Layer 4 of a small transformer language model trained on English Wikipedia (12 layers, counted from 0, width 128). Numbers have three digits each and are written without spaces.
A neuron's activation on a vector x is SiLU(gate . x) times (in . x), where the dot is the dot product.

Input weights of the MLP neurons that the questions are about. A number n stands for (n - 500) times 0.0017.
n5 gate: 367412678717559437443631643534404836363513477341482297534331448563515694393509446590613522485507771423243544587651354379383489398371373523482462429416286544407545327547394497185413707504602638442438500442384492663523471619301692525435497333443381511447539505458384424809448544549399595504500557508554881360408617607557629396535578496476524546301705616557363701609451353394493413342196
n7 gate: 596355443734533508444691440690564652459531549347313321431504684591212415415206561555438512465298427512720379437461612402500394596453650455662533567632442368511544295326484337646171582692437450409272456562464364591634772708323701336339447476485419579495586393455469450445437341193658362661296411472458660536305551159553562475459621418782657638316604314560380698339626412323561412462561
n9 gate: 416704597518439550484682500769638519473632649468685369589421504616511400570612318479283423716603546357789640636536468507538500374723573586617463443683417375538449551366329357681517476439358630450564215353686607462586400413662348529480674552626440670449510455500458539525642521468546362533251363481542574618477645382444252662551434335381474309450602470655468706463480307424302633283666
n28 gate: 565453611413656482563402386692586335414525544583179645711586744605349249569604545538477409615315482447448507546399500431629453629425746761577390300477371726393297637383504418429593661841305366651628584718482629451452571471626323557550614478580269514726387513489549542428443472608576427485624463615676395412395685608585599522527569575524454694568446477412598357380568409583535552605511
n38 gate: 603414528640397511556732771544416562514583342565458421360464555731538608562626613271673725685496536713330278406391550609452493165420438455596371426571519326335507512381457397556289704795445659531450524557636630374594277425524367751483318298373440552561621314455389596573479583476535283478462571406346518548626395546612180530376458521418646363424459594638607627561616719444567533539568
n51 gate: 759618524678686421590551548315417364483758681651354385395676371247605585795550333287473500529312504489519292674618486330528590177514467532345467370414681414576344473672372422425347483389629569403334540387646551474619472355874575593687562504587407279585620594489366587348527482524644550319493485366493514610418530607548329455548645370490520474521632570540453542472551556387708392336409
n55 gate: 522459553416516445617315451469377429520468343604725350497485427712410575713512493685474872811486601680435538396386538607482555672390524399446561653601576575570581410522606493424586825467504504616463601363433482507596336552743582410571415528534432457418342444306503446486630558323438353631457493582456466274489674607521515784477493411513623512593188401655364523531513530434306411564686
n58 gate: 446445348560675636462511511493550494580688464573517565593557829377441302496524612667330436465625623810325521665493552426574476496423482478445751556447412576510536378484552470523355407291431448441438385463489311669565621303585538615591465550381377450396653557522507612595369552363415354425517626514524381554651396294597333278636577240632602396291724425661703619702411486333416516738373
n62 gate: 476610644430380591396493437566496270604833447471493262366576533551660706504555447623415385427442464439561460653299507500487409469511537494722503289488277417655366718540352710448711628586428562633338651435626686619398453445480473327531593425482515461556462505576496436504442504382357628785314346538468610735318534486312458595693672722479606615715552459410217472927575461570630643656414
n82 gate: 352778389362389686084391434666490600701467478264576452572414346410418467401446767412462460643316664451433518512414387472481450633468399544595527602690349477645328664438252520559699752454430378500617409507253632429607415393355572314260588404524712500398398389634412319399661546412530412485452412359514340540392513566651599534514400483507614477521281527485504410730318559452600476371451
n99 gate: 438553692470434423633354312392546444795483629659486531453464530429562379732483514569737605614573615619627658607341773557497618352544396542449548286388473640432448424617806591561400651484436492380518438600560410535451445742439571454287621185407466603404373257408623378515549365718780449614695466576420242523476459489401320504615525535657718414644503476459669225377687468479340549435554
n107 gate: 393522400354555352541454496283679467598566653380384423671415438396314712445709512524700529405173460293779302252554406695551467806455583441698477434343400312592500608459655531645641614302791460362345593535400563318653520647505560687654541390660449083338732526569427697438597569721910482716484492466488552813589369608513469612297385697492560530554617596669663556633601416540516625420662
n113 gate: 466206430507447310471530567460418399500429646484541405482572507689610412440447599347486520477467529634514438454392536335503680524474351529316442455557593525506224640533728687579566531549394392277665281311427547510456698549511533355411440510666415585633553561743468426480398445507517577426449564473355628567450399554361378606254585375565467476615525512688450745546355596380541463398198
n123 gate: 637430106489546315645378608454427463234677395617562488618599598538306457710265603540715477424624518626292685122474336391540462328485397513407574590275512328383600516665474464376371590702517552563306607484603172425609620657475604551588527306551402442320442684437530526458486414437480633585249492492400448473525468705508396524579471554564541571409657504670343313228408540438759555217441
n148 gate: 238695507266376486557559542535576683438484255655440414589477448472601741500440587576489322311435672223715620574469531523588301715521528405557420649451663429543520635462715510413378552731317474311476646323409528598753630500553450574609519599584622623598539517478601436639623629381616688695596472411541527514396484480706485658542440664523406562469494695454398497456510480408696434349706
n183 gate: 566606642630427390371277624541514652490487606610343466803528573733385504686310422513512537460420654301389445532467565507419467325584459458867520346814508436550445576440402413319340542809568652377489479646448466427504562737573614546740567466468252454282510445462550529522300565328589426398496557614435461553568788415697624588431528392420704437507524469530628479368628261711656599364374
n186 gate: 445548409620592533520463596644366500405483622454521588358543573479389422588458556312532506621533553433443348288397515436407558606424433484396460541563513619421428685464581618350539442646521348305560274599626630548644683636443539637384591459648399707446431655649434479393491545449481451469570553497518420453654389576528297570353471303526486478648491238531473706508506597488350486612310
n189 gate: 212536451591426746521215596322395423515178399547473553565602136555500733552243481536376548394372668402394535588582396432479570562520370393696322584394644364557456504532318578487592292471753450671226636713591508553322461581448736527350560520644703643584541607761772454397772515587669563604447516504454648584403584440536695476663545414478461584410585775664530511229386413511704675477416
n201 gate: 596662773699451415374383371538668366620534435652359558452443351320442603689496410413323402400533395333616789548582570461422763508652451576351441475411300673729500431608423546537399712393594504424518406438624409321515529616422517529445355462576512743460624389283551504455577309326531448309789550696617442614452306471577331473711489468331415433366402407416260662452371475365716271410609
n205 gate: 707706291470514288520406435466557591638649592534674399548630582376598634455332829722587689571478474481422359568396566529628608228433429305383739496597488411561542593331655553716672567325466246396537574344198344500604419410443619601670615630529349557677443607399383496481444603629476599630482557627599551370879444550796496667592579568528558420429616611466578576337749446607468408373580
n216 gate: 316491362659487439437554752453473616303541379529441437582395293489567485655393690508519243404712633340333578458436454497575475519386468607325284370570613496421365566393588463539648415622347584540440446623569759507393606533453415355523487346555396459508663531467514681338440341468364561632545522363398556336272690538699572236689531497443659612439537679584566590142393427264524704358322
n278 gate: 505588399579430496410391432643407614539857377552482496521285541579325519680491449695543708448331522527504500516586555644471481575474166467511393407697406464425461589379437542309430489139474452393592420481658511426304585376361490601521706443565311425628663662570296522508255533753563726855621447512507391538689649417538264601567400440584466527437496666511435688873622413703274571420689
n304 gate: 243201454427390692572597345358635485457555525558530578446620600531410634392639477540413566500435359374557695500668446570654387420363510424389283523534388567377529298646364347297614640485369584532425542439333496525553514278387399655426453557433607331529628787725433631590652436569460533669612377443331299528504606500550533582386322425549804549538610385609462523624545801523543373430561
n5 in: 612520580656560489735462477500540456435431543722639699542521734572626473523517522395484489669597669472308549439470396591530538540353477236541542791447318206783475549620209514496460432657517564493745794413439523516399258478347462359616545639452610594634597753296470570272344444458572464519638504601578430519386546260174364500293420353603569324538500322496521379427628434529365289676552
n7 in: 373570417537434578482442731537307567950204475541696453307581455479685673416509612236569617570472616191560590526381366385597598461447599489577538612442630589421663598493370939343670348539723535542565593319438303806640585415455316291511507496404381642651473694307286548686512537587227452762642546712383400450611396417475491521617472743333605552594744622441482468637604592689365624564645
n9 in: 200342571557550479311482349318409408597528373521428518503561426479537638606407616603641786292367369596559711470525535456345366522401376475358441380557467275469311481717479577593579604331663545549403603596450493530525437589434532476615554685449588361684577847628617593628659772433526556562598547369396401082656375680435556507590510490360561557440347402468527606717596493584558252541583
n28 in: 529470343500504432396366512419438579641565516591397516524591496446691129468408607646528473549801248615504629296682406595477443468485347524504444655718504233650525455400538338492576637496250476620668496432415337412488376767296503727327659278526583745495453415757537563500454470801384646422398551249705459329397496441332504278313285605464462544402818475407521478441607570576372551397400
n38 in: 412421482534721406360416631500558466435306333835628445223529470652417376787474537535560611557433316405559459508700675678586590444579702457648665423516651410376543508312552611335455719621491492532693259543378434294329388574500407692504582477489610485281640167394348478557465589593512540690257364430619559319439486474446308339332598640536383459500166402342508661742596489442464454559552
n51 in: 750549418507535486671624531342422500445749644507520345559622544346699448685629266290593483639409470149535456566626453451712449381419380581603503573552303323618420730574490625500343435235524616408403618489648594450486554406780488638570614524513405402621413707574477573524519517432723616406317598219407483677500462681570360578445477403474441476524529620559321460526545513575625470351407
n55 in: 524490733248469423560544549478394691493529270456724538345528460459377564531449717756396504518326521554565434476434373666503829694394456575561473400385496706380717484543496735328552695328618535507471424868396481684579848319420607285527646225422325641578612582504367589500466525533330539526437605318464536504504452528636578496483482664358493385317376551590436450693617468475603418464564
n58 in: 533149590416653543445573379558514477195488630536472496480496507395621489535413409605671628371536542492657543477590504476465672637597391580631420500566443406295497594438568691516428538385666565684418554379555463734507479322706303439342592489462253742179476307403585419471713173456314515518611452571574311504547557437485732391677376455435792555446642393437567462597412643497709637658567
n62 in: 231645690454268421384638701580318524309478664538599500302397360401571632408631607465580446583496433322409436720360354635433508356470832487697581440434592340336414327503684478454424313593395508387549514587535767413684496736396614389535428574257665453306677509595623718301553234504776605465766333504526600539455436602656492520504511489525483371417411619434629526325621312656460398441340
n82 in: 553639355403439534268434448690493374399391296306669567556418374345436532245531599540482566759422587561443561533575463391557357421534335576537529732714342382674323470404540710567637662485488337220621372475497462457447433319567618515366429213331500572443546385433233400500529510458547485521379542472493463727393379559500403568552398539378637623599436323591511550570391573373427496324557
n99 in: 710500465492582520470311244540454332481609209846361422547626484432334610423454446430559468635413496405636631846369543665364591399484616672629485486405571603527384379655685579439045353191725504422625534700431622483672484367644515531511467308430356550250473213426562566348530473709328508663615524558562279236388366592623605508583439269459533414524534349797600354628642338241492562454628
n107 in: 578563383732169517846702354395692309401545558387319469468373309443559420463495605732770768665479530269351548570353402375405656335431675431453540466378299275847545491417423705538643772366290505625491565609469810373496633570305619701666602487748383496449545570288551462330614466316454740696421464625279572434627621600455266627627562434455543348474422625730675244756553786467613238445581
n113 in: 417492432413439457527447635441697486541489377601485583551567494333535516385295268557484603592482632462312635325368512757441625523442621543647454437563681633651581400503315439477410445621606533471301523609612647709547515507510587597417455500551452647442409561644353634543391570572435592352465491579581416353593511624551523369587488377708564555344448375434782509547607428544447613491392
n123 in: 536362423797409572531557196610415388427500719412586479636657307601492380034713664598301215323476527408667476616653393395489744275476711347272593773439551530543636531307536500434619328658523491579607553681704664378554516412332493441354409583309729531252546555358575496520579520796661607624531364375358621537426451240781466504576458642352405399388470645512632609268553656469353630414441
n148 in: 051190443715752500624816495701187671336412449554763481787431762482704784347349592484557564482424376637655532374265518740544459663599737384358471762838467328548517761447576359540388689804359457567326683576518509647430589521808364648344562472557378330076517663599496509395729656409242650639413440612509641611319690360509438500654470547295459524446807311505490342494398623556517556575571
n183 in: 368474549548493473418560456385485677612374484347721545406312193595516355481418286674500456414442761545373653479292372644421473458421452657616573496862612470564596568543399511341509481701405688566736411311145625521468368559539478762434561302496561337631725583545473389393618620588488454516636670508396454492466537519577617332407689541619396670524815311484448576394189645654553131710531
n186 in: 643560280562518448564556546513475480630600637432595726378496526549429463547275468329421526662642589402483386280435478509557594552383467517366367622570603676550665698494484574443565605628635431382449295469569623636493503597500458640385444430696379825458506435649309557323357635406449521370503560554446465440613491472403366625355653364515538409649598377636486576692384601559356442595268
n189 in: 266165533457460496644309512555530458295302564504335588263429446566500417444420414576215805616531485279600358595469645641547392692350624462436496745291614734258442374517599427635450526459709319525553464718465468589576626744310437273209489433489572585372581567665576688453471481758777319417437540580273192425667417489492745432671515460591504483465504521421787485257605597470440539549508
n201 in: 950650365607632368666607457542624442576431465515434704385512473370468282157356357681808388689481441445362500394489391570607428564595485530411578814882512545489868686483331461342576460678636593398500429460435546659484301378483535474454669329452472493230442377370548374420507507652376589309383477727627371733508511460707665484392558558314548435579625549492600309290468614587548492386426
n205 in: 680420500351507357504401450676605565460737492338654614424438330432642453391648310562261531489496607468665474516349366456527613468425664497437528770565436357445354586432287439562571421637592508472463571437565349334430153535537383385454421558210641326496478556700667625576472545424560641539293442621708790720369348555761640610629351388575524527477255546604409408170710526471620546210622
n216 in: 514400542621606471695548600570493663390376395395472466527445199551618459579496630432730474351719372424421721500409564528596616546511409503287277492496405547290548591339604521405637579577554705551561425644647856690264575404691318553581520176451304619422607495557664684471493360670469566716524466519521458474339500384597481398521462569551701507659565708522548349267432659385647666458493
n278 in: 428608238651440652341583413665697744362492795649637670480492571541449469612646442613633579478577478387531559252295375335516552465496402609566621584556551500457504508844544447455627571433448437569412517609568462406343489599426578412368598565467770543549475611256675319804650504471787615565382439315365428530267372234661378345539571606676412430326574417359500493667381449479410675514453
n304 in: 462452486385500464504574519382627411535504462354546527527345526423703665323449496645369519456438468282500482520610663500603409577748555610435139338682292587359428444556616365452742497477411718231626397481430403465568674639440457397306640692500773328643517564496267464489531489443396496564402609508443575530413459493598376439770275681196620638642479425706556543641514703500525246407518

Each question shows a token from some text and the vector x that enters the MLP there. A number n stands for (n - 500) times 0.0095.

"Aven": 470646461344682465646657734521238432388597399532770523376392636751538525508555556547362451665527512487568358457482688446090476530108380411347439436599561439502301429618451672506524650358491613527795312530530617463337724613562560430463526550555387510541547443430566437281564412268442597324608522500563355519489473322489433420310472509233409484637413580510338366546484670540418567290733
The two highest activations, in order: n55, n186

"ue ": 452542639458480588571571417558353533390567563466620522441401634666486481534588518516392339489552372472548434545576474440320350709355445362428529484472408416479595405509498622572447533286482811612614455670506462392462460695543534512564643580343442538502509430274680386392482584452439482316575437502491344538565547328440541588559501524251492513586349577617441438500364561560326619457613
The neuron with the highest activation: n55

"ik ": 561480610494489594485637738707245480487413542570529472367600613660338558514511597629436436476584282407566568551565476385422291598357392382404661522466518422424577560423692643440472457321626670505559552729462503348448330666340569578424715481226461608390463281389553576516399533519571408402542347354505504649668411412454477617482460618522458540551375640429492502408365404686395525565654
The most active neuron and its activation: n38, at about 8.3

"201": 572484528368406568507653752689385443601575429500475507590641496638361629482549517514452407362503451478569408571548276626508483544291589603457555539614489403407454326599563695554515305536493625709625385552515419608418428632480537548563684511707309446520310523276428534618568475332564609442511492518639250506505461323400426554429365575445297595467586430783522548334477667715374420465624
The neuron with the highest activation: n28

"\n": 627459446410439442361533471497250549607449624432569550434692477512516567590627471564472492403557421486479545559411490360479412566456493448542550569591388466389529477610598382564470435426485647559675297472409637513449477634422478563562629491437574432442394478237682474632490597476469504455728492517646459560516628273341536694527704556328534468474530653591440435450354701653604517514704
The three highest activations, in order: n183, n113, n201

"not ": 663642402323507527564790496707449493481625680477403527459578545399478453547716512557353306469548490531535388651531584589589385503447483398486457581523362337388425656426517667375571579447503666622647487632417260603347407536501494462337500442439381339522455506516844354540522578614518552503652483385560462550552657435381662539583407364263558633537464513484550547395401709633370464430685
The neuron with the highest activation: n28

", ": 623511408375484462428601520426388551383606544454574428532546506518416576504538506486398477403536350505508415537300525300614496564350362501477593604602422429488558443470499563513404454448608631492572480576467364456367338513477526445443604432361543276544476469335676542471563563467452551480579502557595466609492461365428539638490576569276461507561598629591443478386387579666416481486608
The three highest activations, in order: n205, n123, n113

"an ": 603540557528483583481624666586375490460585476628532541494511494533397550514497566499426483441434413552536356601640413366447458597412416260487487527549583355402620431608502594504524390443545671589573433621467500421395409602416448544415545485405470356463373553311713461428447549544495458485578343467419468637556521435367594567502506433370415565651568573565533369417229515617507581491522
The most active neuron and its activation: n123, at about 2.1

"order ": 564539616522478761422753426612397470534568589485502556440512625557409469452668527350476533470596443473535401602643536316385443621478577440349511519562490428340574516440461661540450573345589615413548401687466223334316496590457727414466704575419429480404350408338650517470523554525496484416508448718585537621610474317440490803581646569338356538681562510603585520420370604648470437553598
The most active neuron and its activation: n201, at about 7.4

");": 382485492349578418418750788463300586463612676420518612628422545598432378467606635392429564450669228566516460543405521349703437606453528451406625500412538484538355483482482474473437441394700563549544343557492589387164348597305643635456514443416688451640367482254454391527478408384464550435533497549574344403437555551448661500311638577381480281447576689567628605414227691471585411314646
The neuron with the highest activation: n216

"- ": 618524472477437475470770551542421564559540546526415500526635624529554502571492629510470545425550394475533419652500397323542424596401420520482557733610445519447435487459557461392424478258583598576710582634544471569315530513358538457358542581358559285521393404371681436493498447469470442421478522394637419619537508347435470513466552559377551514666557565606532362394309511589498551533518
The neuron with the highest activation: n58

"ton ": 634552614538597619381641576611260518319510461579433570430549589566502561471654495544480448467552287416553434571558537336421385640406407445366568442343563399452593530603627683452440507361681834397646474665385411465310343776328482524558604616424486592564472411356679435551609482584390576440612454645441367648541575296423595490499407499187530520510411572575468459440323506627399564523659
The neuron with the highest activation: n201

"used ": 511362529435562675532650627603444565561431553437544604402472546565534445501575495560371476417582398529490513609443486341478388562358507282370436564319453348353570591612624578435510490386651588590459497610406333402313460611496702407317498535270671266500476440327582296400549603528577471450501535385427370574555586394469548646453605560331448621598625657606537449389389633716398466419617
The most active neuron and its activation: n189, at about 16

"was ": 615461533502524492381643596548566535408555693561535652419390576493475540527556604645432406375450410588610529642422396385489394478288501373545615717401528479497447290566526603518451604324514671609574434659393450517241311534413614449323573432471449391454385624263676431475581554518510568519500603471566399604542643420417506524391550547479443496576513561607479504366365527530468456497564
The neuron with the highest activation: n5

"ar ": 548530493452504548442568547633237413439496579472487564437518653618384550509589425625453437520678418446545462579564505309360414683332453378453545447486503430439519526562528643464407433318617770706489441764455441318405361762456406612408622452357475566419490385460672601420430523521490509376608221434572533727601580349417632561545394555376559403658483488463502482460263475661453515446634
The neuron with the highest activation: n189

". ": 552456513408474520405636588564443578527666521432513553486625628469413529598523577528427530390654367463572396549452565357578445612475426442480565545573365590459439390497585436486430439308577772513696525599418574523276406598420565474565516484353537256464427501313573511471529589458420450409477584506566456563465546421330627535436629528343487560532569612630481434398374750656399415509556
The three highest activations, in order: n113, n304, n38

"199": 485495556375439595373794534666380411577559424544531604676617522639349521432554547363406629382359394502603559526575328679498403566318484418550620497538449581351353410542620570582462503594441693472620369610510455576358337674477596417583746629688437528520279531332425486557450531339560641311647596475569508464547567354275561513463370600456317637596593325814578595400507671716507430410640
The neuron with the highest activation: n9

"Church ": 464651622563563593440795343569337401393550449585470438409385389558633473471698638641462576514345291453545527568559474453300287696213465421430492620560586421498486468664570571479470422332740661489724474562410430399409534570502529446607700600573512564436678491363907444463576436374478485481586538663691509486569542344495597509392470602281438340671662529514502345438377698801560556473744
The two highest activations, in order: n201, n148

"the ": 610530396494447611477536509546422548532514417580484454565390440476383515446580564460447551449537380517600332558424466463423468508243498504436561672441447409326442541564628557492459484411625676486622423522500357478353572410469486630603524562333553300492376530390736449465541525505401533500542418490598480536526547382428578574457544528441403467663579502556330497309299552637510570527535
The neuron with the highest activation: n123

"able": 465180414464515491518542674576254427442495626441348502475606612590431526490519446452435416303659310638394389478511630345634476740382611427438458534410623497571224626660546768552490516449602669519573582692505567542335601668421703644457657645469390458582438487550535424415337476471502510392584399467461335514477509548391593615413682585429381751517637424656476639469375731569346518281462
The three highest activations, in order: n186, n189, n28

"to ": 609623484472463507458744591641464614458553548471627601446494628487362528525540560587388458336628426582424506588361539499404398565503480467475580577507393365373477541638552633428534665355632701648543370519482402549298382504543389467395521446474517297488500479490622396639537505544362614564619547461475445531524508330521582547545585405460425519601408539616455568308481584632567409449630
The neuron with the highest activation: n278

"train ": 623539755429573741483691583724380532400577565572536445446485722542414497455629545482469357476696301455444412624580528395301350615442396598334549502443573279400470536572524534522477528418751677558594548678396509285302551536455524314462574499424497452459413392434583475475558468555580527420708495499533402537596601326461428648531504726141372554700517579495446430451396709619495497438635
The neuron with the highest activation: n201

"\". ": 516422468340506360449593569499308621488575545470418480520637559509429600514490596512463575387605449520507487579488584329468408656447426446501561598608368600441466419523490451349447460321609712502696477479388543521268323571447501502579624434350624272542476508277479532505518522488531552432586493490598470486512559426336594642392636567335536544467563646609464422398348687720462403494609
The neuron with the highest activation: n5

"de ": 579662522517540656473669532630337374408501570649567598302508589574523657499552654590549417561548478466584406515476390380328396589419609393354430507493362316408535467495546760496441530376567659514588341640481338478241294623571366585528614516462478485489573432332687483515481423442487475540594324415558452660430341373364576508483520569198547466600388528562446573428333424706490480485633
The three highest activations, in order: n62, n201, n38

"7": 486472284428527538540790774427526511633684575577434479497673525667466771458565618573402672366564435613608487512513619416325532649269753491427652461571483532609399478516530621575452469517582749514671336606631528638475511598448625427545579620431419648509393487294750256520401511427442517433413509426437384435526415319466509544470443620474454664584613422439549514445444669693461435443564
The neuron with the highest activation: n7

"; ": 477501418348444574408644528561277473492547642470511537399568526350569623549677593534476472274646392537498413550563589348631398540359440501545624549514459554478368569488543438425428418530594626510585502611424552492216382525483465517506608512365575202456471502356667482523661553471344517414603599454549319590416554460435514475522381546333516451502513529603542501464338628549347440464552
The most active neuron and its activation: n304, at about 5.4

"acted ": 612409545513495587412735615594433564485474511451487608371500527490465505507586671534393449369423416611512522593451397294490338526421356359446497526337305370296424555563464671454548565335606670498419497730340375434372290522370643472259597553347565346468486405278621432423526570537508485508514537478446400508572509465378458688447541545356497583565555601452504464435409535651454413461692
The neuron with the highest activation: n82

"6": 444391319445481574494735804554574430598604690543516540491629558655510758433543503530290665277581442583556483526459514417359522574256707503568672495513442560653427573583515619566419533482602790490672386545575428628404533554464617452488573650474514664544450369323673320501393605316388503520448618346441497342472586338383539521458365604512465638606602400455579550346378612743397462332540
The most active neuron and its activation: n7, at about 13

"included ": 554538480408613681501621605613322614533489550297431577547565474556517554512498612524375449524480440681409496734363438465555426510409501375563505625561410464387409585500663621347392573324585705597503472620468365449376453597518644480440507493363599339479463498466650399437516597566532523502496619451498338575489599432563585593424412498194445457532565543490566540365465564645410480340778
The most active neuron and its activation: n82, at about 6

"\" ": 507466582347476554514539611594289517443588571584470434462523581662518671513493498543480521309578374524488560719533619307343366572468405457494559591492368487586621516563448614436433413319570701542734430507324587479193299624474486605556821461331646443609430409303435476547531558426497452399588434572505447500465544401433519618337521589371535574504672563668445416438273581665364419520597
The most active neuron and its activation: n5, at about 9.4

"ant ": 597408496518579648444582492525423526539494576417400456432534596604462517497625515472445410468561400504419450589599444335500492634383460333462521501499548471333545501623505647504458552338573698575666530585417334373452339649437423566403602475394445394504491450351675463482451553520397445478553568617524400585661542404416562658592559515279440557511583596615525508503249606657382533401622
The three highest activations, in order: n113, n58, n62

"up ": 651443512467536761481579577513321657432506572459534531352515580604420464427575355591493426448665300519486385627462531470457441527389395317435533581436468333431441490613598643481467495327649721460567502676508394460371610632494509478474549536299394319539368494482548411461555561568469469442410508436504400465463498259443489725560509645412306570619428495479599387352457634606403521507718
The neuron with the highest activation: n278

"That ": 606620414429500549487585526563401415449578660412516410529461626500354462403589593394567555366607309506492282556461541415414519633350519523349546608458412369460563468503472511452417529477515636567600420555454294477416644435514649630469667658478478394561416484384710502492451517621418529426498533515541403542481605469433619683455583525348367466612437411598495432215359603596419408500791
The three highest activations, in order: n123, n113, n205

"version": 694511497406434537316599735560280447394574786613346532472686643712469400545453537415418482584571297655478379525448413377529574538419641499482383464560399531607249530656449541489391698506561605318715311654392552400257639530616660387432774618636345632550402460413564341505421583442507578500646559527478301425483522629455541521450476524384457421686736646561503706442389731615335482305505
The three highest activations, in order: n186, n28, n51

"\n\n": 550369373315464488375645535495289603654465542462481562480649543437499503519546525562403553475574398449569394502420467295538380642448543459471588553591436533426579405589566429445397386373497651572677539533579450414315447597407522530522560432410553264528308540276616594457580543512450465407656618401578435598480581291353565660401682570297608529505514646701417425426376750601485502476667
The three highest activations, in order: n304, n113, n38

"one ": 472483441473524649463651571538305528393560581628547411560448576577401579326619492475448569405478233482430318600592590416342411642443522386541578691433415364564472508550409715391503485437598685458624473597445367511406460594492511515434647653512456319485547642341821457457470684475484437352595544493473495496553556395469731676545319412407438625637569350475441425226388464629480560489665
The most active neuron and its activation: n189, at about 5.2

"en": 585367301410527578421773556536236424414517682662586467454568638473485346425422582661389467281635537554658364481429480432399477682276581277378575467396498457522237521601547767585546478412639655473548358460412502553323529655404488392521564481489451567590392506518708464462323626482507479222490413319481300537469683492346477578450436415321519671678484494524469569465311569440323501508408
The most active neuron and its activation: n186, at about 18

"\"": 533476359286515452457775490525376514549469553595444460287578559457514544464598568516472483415530322553474392484526542607527306478543562522444590654593440463475443456449610652540474466338735703463567480632494416513170392434466550555520532597463625279536426629318792347562497507354564646573542439480449567553482600291412669699391576494466562601740492465592517421483331553721430502319597
The three highest activations, in order: n304, n113, n278

"64 ": 651605715401484674553668540620429521299525443525558466594494521655445688488470421554347652373655202557435461693469532321356425611366540346518605496493416430522641710459559445535478493331701721576708351529505549434395530798500514494545702657533483486569444536226560259427567508398417488444416531374354439517602623486440625625364393582328585712531547476543410600448253625689534472252675
The neuron with the highest activation: n9

"a ": 409495528503456638399586606536304525501422517637559521378549520596393550441606526583390479372516385514579437578519507378475386693334377456495499558499436303448618482613551649499524498388648720631592395710484501485409439777424406525538539489432554407480377505331731423507445636529467541435612353420459499667545417412414628560468526441396430626587495526481433472235272479611433622548630
The most active neuron and its activation: n189, at about 13